Layer 5 of a small transformer language model trained on English Wikipedia (8 layers, counted from 0, width 128).
A neuron's activation on a vector x is SiLU(gate . x) times (in . x), where the dot is the dot product.

Input weights of the MLP neurons that the questions are about. A number n stands for (n - 128) times 0.002.
n115 gate: 181, 146, 230, 85, 146, 77, 124, 138, 64, 92, 66, 198, 71, 124, 87, 131, 114, 133, 165, 109, 167, 129, 158, 113, 154, 91, 71, 165, 147, 117, 97, 103, 192, 171, 82, 115, 163, 138, 208, 139, 119, 119, 172, 71, 51, 83, 165, 155, 134, 89, 85, 103, 37, 89, 115, 143, 75, 132, 128, 104, 112, 157, 147, 124, 238, 143, 141, 108, 91, 118, 71, 119, 97, 52, 127, 107, 105, 81, 182, 248, 114, 185, 153, 80, 41, 141, 123, 79, 139, 92, 117, 144, 44, 144, 159, 117, 115, 133, 180, 128, 147, 115, 164, 149, 68, 142, 141, 83, 129, 71, 74, 125, 193, 150, 120, 135, 75, 117, 155, 115, 174, 98, 197, 178, 86, 78, 128, 148
n175 gate: 127, 163, 105, 106, 123, 119, 119, 128, 94, 145, 141, 127, 112, 197, 82, 116, 153, 137, 109, 120, 134, 106, 111, 48, 185, 134, 152, 158, 71, 126, 113, 134, 36, 133, 120, 62, 123, 139, 133, 130, 128, 171, 129, 93, 128, 154, 152, 94, 78, 118, 138, 125, 106, 150, 161, 144, 128, 137, 157, 70, 143, 86, 126, 124, 162, 126, 111, 133, 144, 158, 100, 127, 162, 116, 155, 160, 104, 125, 111, 143, 121, 123, 125, 170, 89, 134, 113, 162, 95, 87, 135, 121, 106, 69, 129, 73, 129, 115, 115, 136, 103, 120, 179, 142, 174, 156, 137, 93, 109, 138, 162, 133, 95, 130, 209, 137, 84, 139, 155, 169, 143, 105, 96, 173, 133, 92, 176, 127
n186 gate: 102, 101, 162, 116, 126, 105, 82, 97, 103, 102, 188, 163, 94, 165, 63, 130, 169, 159, 216, 151, 111, 138, 162, 166, 82, 110, 144, 105, 150, 126, 129, 178, 126, 162, 146, 70, 132, 80, 116, 146, 143, 151, 137, 124, 105, 130, 130, 140, 160, 153, 151, 89, 140, 149, 125, 168, 160, 110, 106, 118, 125, 136, 125, 141, 82, 133, 128, 121, 100, 143, 153, 133, 133, 156, 203, 152, 184, 104, 112, 142, 27, 80, 126, 200, 119, 124, 125, 166, 117, 138, 135, 109, 115, 207, 225, 133, 145, 121, 146, 104, 61, 92, 99, 114, 100, 68, 148, 182, 130, 146, 131, 100, 101, 79, 183, 120, 78, 125, 159, 88, 123, 59, 134, 108, 78, 78, 96, 105
n197 gate: 94, 97, 118, 106, 94, 146, 122, 107, 115, 138, 178, 194, 70, 103, 170, 116, 125, 112, 185, 75, 133, 169, 152, 157, 103, 160, 189, 101, 114, 105, 7, 141, 81, 127, 96, 126, 152, 114, 65, 111, 84, 127, 113, 147, 197, 132, 151, 127, 139, 105, 163, 112, 82, 152, 116, 144, 139, 118, 115, 103, 147, 136, 159, 119, 145, 140, 174, 85, 133, 114, 162, 107, 118, 129, 155, 173, 173, 61, 118, 110, 119, 135, 115, 64, 116, 104, 153, 138, 99, 169, 75, 109, 106, 113, 143, 122, 144, 135, 143, 128, 155, 64, 181, 152, 74, 79, 220, 122, 109, 136, 98, 96, 88, 153, 131, 59, 89, 113, 141, 124, 169, 133, 101, 87, 159, 26, 55, 148
n115 in: 84, 147, 36, 206, 164, 126, 116, 106, 147, 80, 116, 190, 101, 162, 102, 120, 139, 151, 88, 190, 126, 138, 79, 113, 142, 125, 126, 198, 172, 113, 149, 136, 159, 122, 160, 63, 131, 67, 77, 111, 99, 140, 155, 113, 96, 120, 103, 118, 132, 92, 109, 93, 159, 127, 95, 127, 143, 83, 105, 185, 173, 137, 55, 84, 165, 105, 180, 170, 131, 136, 117, 155, 123, 173, 161, 189, 144, 209, 115, 111, 145, 97, 100, 137, 131, 132, 94, 153, 128, 137, 80, 90, 98, 139, 131, 139, 129, 140, 115, 117, 114, 144, 110, 123, 186, 47, 160, 118, 172, 183, 97, 110, 105, 145, 103, 84, 85, 119, 158, 144, 150, 89, 106, 144, 134, 145, 52, 139
n175 in: 196, 153, 192, 99, 133, 153, 125, 63, 92, 145, 125, 199, 137, 110, 121, 116, 118, 129, 123, 148, 142, 125, 145, 139, 136, 131, 174, 96, 87, 152, 149, 112, 154, 170, 99, 154, 114, 183, 178, 91, 83, 136, 101, 167, 117, 106, 124, 123, 119, 107, 157, 111, 147, 142, 101, 93, 125, 109, 128, 169, 158, 107, 136, 96, 116, 152, 117, 125, 106, 112, 104, 179, 115, 114, 129, 141, 99, 154, 100, 84, 142, 142, 174, 182, 131, 120, 138, 169, 113, 133, 140, 158, 119, 135, 100, 119, 136, 134, 211, 134, 111, 123, 158, 187, 182, 148, 142, 132, 114, 122, 110, 127, 127, 96, 126, 152, 74, 75, 123, 116, 145, 57, 131, 187, 144, 61, 143, 132
n186 in: 122, 101, 166, 159, 75, 160, 116, 120, 102, 142, 111, 181, 182, 103, 187, 150, 153, 113, 152, 144, 61, 137, 45, 75, 144, 111, 99, 120, 122, 112, 173, 104, 149, 104, 125, 156, 172, 159, 125, 112, 83, 82, 154, 90, 150, 153, 107, 173, 101, 143, 68, 115, 138, 102, 130, 116, 90, 135, 124, 121, 119, 132, 110, 84, 76, 114, 123, 113, 156, 132, 57, 167, 136, 113, 169, 98, 192, 152, 159, 168, 68, 140, 102, 170, 115, 212, 101, 126, 139, 197, 140, 174, 116, 171, 111, 149, 96, 111, 127, 179, 80, 111, 125, 170, 204, 180, 63, 147, 94, 80, 69, 76, 145, 73, 141, 136, 113, 128, 153, 170, 66, 100, 165, 148, 132, 155, 146, 73
n197 in: 168, 117, 122, 160, 149, 154, 107, 141, 65, 171, 139, 159, 59, 101, 102, 132, 154, 199, 123, 96, 129, 179, 115, 100, 155, 125, 153, 115, 164, 94, 157, 163, 59, 147, 171, 177, 175, 136, 151, 151, 141, 164, 177, 78, 157, 119, 80, 118, 98, 123, 149, 138, 124, 128, 188, 122, 98, 136, 111, 135, 153, 107, 161, 136, 121, 54, 152, 57, 152, 157, 100, 112, 119, 197, 105, 102, 168, 120, 94, 92, 113, 93, 186, 91, 125, 111, 157, 76, 120, 140, 104, 144, 87, 128, 94, 173, 150, 103, 165, 101, 105, 144, 46, 144, 128, 127, 148, 135, 104, 142, 98, 56, 94, 144, 100, 152, 120, 131, 149, 151, 125, 189, 159, 106, 163, 100, 79, 120

Each question shows a token from some text and the vector x that enters the MLP there. A number n stands for (n - 128) times 0.065.

" and": 95, 74, 103, 99, 146, 155, 78, 122, 131, 158, 134, 152, 137, 114, 92, 166, 115, 123, 138, 119, 151, 65, 115, 180, 152, 128, 152, 124, 114, 158, 115, 163, 144, 150, 149, 128, 127, 142, 144, 150, 122, 126, 117, 125, 152, 177, 76, 103, 155, 98, 112, 126, 88, 123, 149, 101, 109, 141, 112, 133, 122, 137, 131, 108, 116, 124, 123, 137, 126, 161, 131, 98, 109, 140, 130, 156, 124, 89, 125, 120, 149, 157, 106, 153, 142, 66, 129, 145, 151, 119, 171, 114, 129, 122, 114, 123, 115, 125, 136, 134, 125, 141, 140, 130, 118, 133, 107, 130, 142, 127, 134, 136, 133, 103, 116, 108, 120, 142, 122, 135, 90, 102, 125, 69, 158, 135, 147, 149
Which neuron lights up most? n115

"ol": 84, 103, 137, 148, 105, 184, 93, 145, 146, 104, 144, 141, 143, 150, 106, 141, 137, 114, 144, 156, 154, 110, 139, 125, 152, 115, 123, 124, 103, 86, 137, 162, 131, 120, 111, 110, 125, 122, 118, 143, 152, 123, 149, 117, 88, 160, 122, 121, 108, 111, 91, 140, 134, 133, 164, 131, 144, 136, 112, 131, 127, 127, 105, 142, 137, 107, 114, 147, 118, 105, 120, 125, 116, 134, 120, 135, 93, 127, 142, 88, 200, 205, 122, 122, 125, 141, 78, 117, 169, 141, 112, 116, 153, 144, 114, 156, 126, 109, 130, 154, 114, 147, 124, 158, 144, 169, 157, 103, 131, 134, 138, 133, 143, 98, 144, 99, 128, 166, 99, 120, 140, 124, 121, 152, 132, 93, 148, 182
The two highest activations, in order: n197, n115

",": 106, 98, 132, 153, 118, 184, 100, 139, 140, 152, 138, 150, 149, 104, 75, 160, 100, 132, 116, 145, 156, 97, 138, 134, 171, 124, 175, 112, 129, 138, 117, 133, 137, 156, 120, 135, 108, 154, 135, 154, 110, 147, 110, 121, 110, 157, 99, 146, 183, 102, 133, 113, 89, 157, 168, 140, 103, 98, 105, 123, 114, 131, 123, 122, 150, 91, 122, 133, 134, 104, 109, 124, 131, 118, 122, 137, 114, 99, 127, 86, 131, 129, 89, 130, 129, 112, 108, 135, 144, 119, 173, 108, 135, 153, 130, 138, 127, 148, 103, 125, 104, 112, 124, 152, 109, 153, 117, 100, 157, 122, 121, 143, 108, 90, 134, 116, 121, 152, 131, 150, 120, 121, 144, 52, 120, 141, 111, 141
The three highest activations, in order: n197, n115, n175

"ue": 105, 100, 138, 114, 101, 182, 77, 136, 118, 129, 121, 140, 134, 97, 76, 159, 143, 123, 132, 123, 134, 94, 122, 165, 145, 118, 125, 95, 99, 138, 158, 140, 139, 102, 132, 129, 127, 128, 95, 128, 136, 140, 169, 117, 117, 139, 110, 163, 144, 110, 150, 125, 134, 154, 154, 162, 98, 90, 117, 118, 125, 124, 130, 119, 160, 128, 119, 126, 105, 90, 107, 100, 97, 134, 134, 136, 92, 115, 121, 106, 142, 112, 150, 120, 157, 97, 83, 102, 147, 150, 171, 110, 133, 172, 139, 144, 103, 113, 139, 147, 125, 110, 108, 136, 115, 124, 96, 142, 111, 115, 103, 136, 150, 107, 133, 95, 141, 135, 76, 141, 88, 117, 149, 82, 97, 99, 131, 84
Which neuron lights up most? n186

")": 86, 129, 125, 144, 93, 103, 100, 143, 149, 119, 126, 143, 141, 126, 123, 125, 108, 165, 131, 182, 172, 111, 109, 139, 174, 115, 171, 147, 134, 123, 115, 112, 127, 108, 134, 144, 121, 157, 128, 161, 129, 123, 108, 123, 147, 151, 85, 141, 139, 97, 149, 144, 55, 138, 180, 158, 115, 100, 139, 123, 135, 113, 106, 119, 106, 85, 101, 119, 114, 121, 117, 77, 144, 108, 158, 143, 107, 110, 114, 89, 137, 167, 90, 118, 149, 114, 124, 110, 137, 122, 150, 140, 144, 130, 114, 113, 117, 155, 132, 130, 113, 104, 91, 154, 142, 118, 128, 110, 141, 160, 110, 128, 120, 147, 141, 131, 137, 135, 115, 147, 102, 139, 131, 78, 106, 106, 124, 122
The two highest activations, in order: n197, n186

" January": 83, 92, 115, 144, 116, 166, 115, 140, 125, 106, 149, 155, 138, 157, 94, 134, 97, 113, 130, 119, 142, 76, 129, 118, 128, 136, 152, 127, 136, 110, 114, 144, 110, 132, 107, 129, 80, 148, 153, 143, 104, 143, 145, 101, 152, 167, 101, 148, 115, 148, 149, 165, 116, 150, 100, 169, 121, 100, 127, 128, 133, 94, 68, 113, 120, 89, 106, 93, 120, 132, 135, 125, 113, 168, 133, 146, 116, 113, 107, 133, 133, 151, 111, 120, 130, 122, 91, 118, 115, 157, 162, 110, 152, 139, 138, 109, 112, 166, 146, 138, 95, 142, 120, 158, 123, 153, 109, 127, 132, 146, 97, 153, 165, 111, 106, 119, 143, 150, 117, 120, 78, 168, 132, 139, 127, 173, 140, 167
Which neuron lights up most? n197

" F": 123, 106, 92, 119, 117, 129, 153, 128, 100, 108, 97, 152, 136, 93, 78, 97, 118, 118, 132, 160, 128, 120, 134, 146, 142, 130, 157, 135, 135, 102, 98, 139, 168, 118, 121, 125, 86, 148, 133, 153, 121, 128, 129, 140, 128, 142, 33, 115, 129, 109, 172, 156, 98, 153, 143, 144, 126, 117, 136, 124, 124, 129, 39, 138, 127, 125, 114, 124, 116, 122, 117, 109, 148, 143, 143, 156, 134, 124, 122, 128, 131, 172, 124, 114, 133, 100, 131, 140, 152, 146, 121, 134, 136, 113, 144, 138, 131, 121, 164, 141, 135, 154, 137, 141, 109, 208, 139, 145, 154, 170, 100, 142, 122, 102, 117, 130, 126, 111, 121, 143, 128, 122, 111, 110, 123, 139, 128, 147
Which neuron fires most, and how strongly? n186, at about 0.16

"-": 103, 124, 99, 156, 91, 158, 128, 150, 121, 134, 133, 138, 141, 105, 102, 108, 131, 134, 96, 183, 166, 124, 131, 186, 159, 139, 160, 137, 119, 130, 105, 163, 154, 169, 143, 120, 137, 158, 134, 113, 119, 126, 122, 96, 135, 139, 84, 148, 136, 128, 132, 128, 50, 145, 145, 117, 112, 112, 100, 120, 104, 94, 107, 118, 133, 123, 126, 132, 139, 119, 137, 90, 123, 114, 106, 157, 125, 129, 104, 79, 170, 116, 109, 138, 139, 127, 130, 143, 134, 93, 147, 143, 100, 133, 149, 137, 110, 133, 130, 126, 156, 131, 104, 160, 125, 143, 125, 116, 131, 142, 109, 116, 142, 86, 133, 160, 139, 137, 105, 125, 106, 139, 67, 107, 114, 122, 112, 150
Which neuron fires most, and how strongly? n186, at about 0.3

" T": 145, 113, 103, 121, 116, 131, 137, 128, 123, 80, 98, 147, 124, 98, 81, 113, 119, 113, 156, 127, 144, 115, 133, 148, 149, 149, 137, 101, 123, 118, 134, 125, 160, 130, 135, 119, 109, 140, 101, 146, 123, 119, 138, 112, 121, 157, 50, 144, 158, 71, 147, 149, 103, 148, 197, 137, 110, 109, 129, 114, 110, 117, 98, 130, 124, 117, 116, 141, 140, 127, 141, 120, 155, 133, 159, 144, 104, 119, 127, 102, 168, 129, 130, 134, 128, 147, 126, 169, 162, 141, 169, 143, 124, 162, 118, 128, 126, 112, 133, 93, 116, 148, 125, 100, 117, 205, 115, 123, 128, 151, 128, 117, 149, 113, 111, 106, 142, 135, 115, 107, 112, 117, 121, 99, 119, 119, 117, 168
Which neuron lights up most? n197

" him": 88, 111, 145, 143, 105, 164, 93, 159, 164, 110, 104, 104, 134, 101, 90, 136, 117, 137, 141, 176, 139, 99, 138, 113, 172, 135, 138, 80, 115, 129, 122, 116, 118, 134, 145, 97, 147, 157, 130, 126, 106, 132, 90, 119, 137, 133, 72, 154, 133, 114, 129, 124, 97, 162, 121, 157, 128, 120, 111, 108, 147, 121, 106, 115, 119, 107, 119, 111, 106, 127, 108, 99, 118, 146, 175, 133, 134, 100, 116, 110, 136, 146, 120, 169, 130, 103, 114, 151, 150, 155, 203, 123, 146, 122, 126, 106, 118, 136, 121, 152, 91, 103, 134, 117, 148, 161, 148, 134, 144, 119, 122, 150, 127, 82, 118, 130, 110, 143, 123, 124, 99, 143, 155, 110, 128, 96, 165, 133
Which neuron fires most, and how strongly? n186, at about 2.5

"19": 95, 101, 107, 139, 121, 129, 127, 125, 132, 115, 118, 141, 132, 134, 75, 150, 105, 119, 88, 181, 115, 96, 132, 154, 169, 113, 186, 98, 97, 140, 103, 137, 145, 154, 125, 156, 122, 161, 156, 151, 128, 137, 141, 97, 154, 115, 103, 132, 111, 79, 180, 127, 122, 117, 156, 113, 147, 127, 145, 132, 161, 117, 105, 161, 122, 120, 107, 104, 114, 150, 124, 109, 166, 158, 151, 163, 133, 119, 105, 91, 140, 131, 103, 128, 145, 122, 128, 115, 140, 133, 143, 148, 113, 159, 110, 109, 119, 134, 163, 137, 140, 160, 121, 172, 148, 184, 138, 122, 122, 126, 121, 136, 127, 134, 147, 133, 140, 162, 102, 117, 100, 135, 93, 120, 113, 155, 132, 160
Which neuron fires most, and how strongly? n175, at about 1.1

".": 59, 108, 117, 134, 126, 192, 123, 140, 148, 113, 82, 124, 104, 89, 86, 137, 92, 114, 102, 129, 111, 118, 122, 149, 187, 155, 173, 103, 151, 126, 148, 133, 158, 142, 148, 133, 121, 147, 154, 120, 143, 153, 125, 96, 99, 121, 102, 125, 171, 102, 145, 115, 124, 110, 140, 126, 129, 127, 115, 125, 124, 115, 104, 110, 114, 128, 136, 131, 126, 139, 145, 110, 100, 141, 149, 143, 144, 129, 132, 118, 176, 164, 149, 130, 118, 121, 116, 109, 168, 125, 131, 131, 125, 193, 134, 97, 121, 130, 129, 120, 95, 124, 147, 142, 112, 128, 115, 91, 108, 146, 123, 137, 159, 105, 109, 147, 171, 108, 109, 96, 139, 137, 166, 105, 137, 120, 152, 186
Which neuron lights up most? n115

" j": 103, 91, 123, 128, 123, 159, 126, 137, 129, 83, 121, 109, 151, 102, 82, 132, 119, 129, 140, 151, 106, 76, 140, 147, 152, 129, 149, 95, 143, 147, 129, 159, 163, 135, 131, 111, 152, 129, 107, 142, 128, 109, 110, 106, 138, 130, 74, 116, 170, 120, 139, 157, 108, 134, 146, 143, 119, 98, 152, 136, 148, 138, 99, 117, 139, 125, 99, 126, 149, 145, 140, 127, 90, 112, 172, 104, 108, 116, 145, 145, 160, 148, 114, 124, 114, 120, 142, 134, 199, 93, 172, 95, 85, 164, 125, 119, 138, 148, 124, 112, 124, 106, 89, 140, 130, 168, 146, 102, 159, 159, 123, 133, 133, 96, 122, 117, 136, 130, 128, 151, 102, 105, 139, 120, 165, 131, 149, 137
The three highest activations, in order: n197, n175, n115

" team": 84, 103, 107, 165, 162, 125, 119, 137, 130, 122, 113, 135, 131, 92, 77, 142, 102, 141, 134, 159, 161, 98, 117, 134, 163, 151, 139, 141, 97, 131, 118, 151, 121, 138, 119, 116, 139, 161, 125, 150, 125, 127, 88, 111, 147, 145, 64, 151, 155, 94, 156, 123, 91, 113, 123, 178, 111, 122, 117, 106, 164, 152, 108, 105, 105, 121, 122, 131, 133, 138, 136, 104, 89, 162, 164, 111, 141, 140, 88, 130, 129, 189, 119, 137, 142, 93, 107, 109, 151, 129, 169, 152, 150, 144, 117, 131, 92, 154, 138, 146, 113, 86, 110, 129, 127, 137, 125, 120, 134, 132, 106, 126, 135, 142, 150, 124, 145, 131, 99, 139, 105, 125, 156, 94, 133, 115, 136, 122
Which neuron fires most, and how strongly? n186, at about 0.19

"ball": 84, 98, 97, 157, 124, 131, 114, 126, 150, 123, 134, 121, 129, 105, 108, 165, 101, 105, 117, 160, 131, 76, 102, 156, 138, 140, 128, 78, 86, 124, 114, 115, 123, 132, 131, 126, 141, 136, 118, 141, 108, 118, 121, 125, 136, 138, 67, 141, 156, 93, 109, 105, 107, 111, 134, 168, 128, 129, 142, 129, 138, 135, 98, 142, 155, 119, 130, 106, 107, 112, 99, 118, 120, 149, 117, 123, 109, 87, 84, 100, 155, 142, 120, 98, 165, 103, 97, 113, 137, 177, 158, 119, 149, 163, 105, 117, 85, 154, 149, 127, 119, 117, 101, 128, 140, 111, 135, 115, 169, 124, 103, 136, 119, 100, 132, 125, 109, 144, 112, 166, 112, 143, 123, 90, 101, 116, 151, 128
Which neuron fires most, and how strongly? n175, at about 0.21

" the": 73, 100, 117, 139, 121, 181, 111, 141, 140, 104, 108, 153, 166, 98, 102, 115, 124, 122, 123, 171, 181, 106, 132, 121, 163, 127, 167, 150, 132, 150, 121, 134, 130, 164, 145, 122, 115, 157, 120, 123, 135, 142, 109, 107, 149, 161, 95, 159, 116, 119, 146, 144, 70, 166, 132, 141, 131, 122, 144, 107, 124, 104, 110, 123, 167, 114, 137, 135, 129, 131, 127, 102, 102, 127, 119, 153, 122, 120, 98, 106, 145, 143, 94, 119, 152, 106, 138, 142, 109, 137, 196, 133, 107, 129, 120, 168, 123, 130, 111, 104, 111, 112, 117, 132, 104, 158, 128, 129, 128, 121, 126, 122, 93, 73, 124, 149, 114, 134, 109, 142, 104, 117, 139, 88, 142, 116, 128, 114
The three highest activations, in order: n197, n175, n186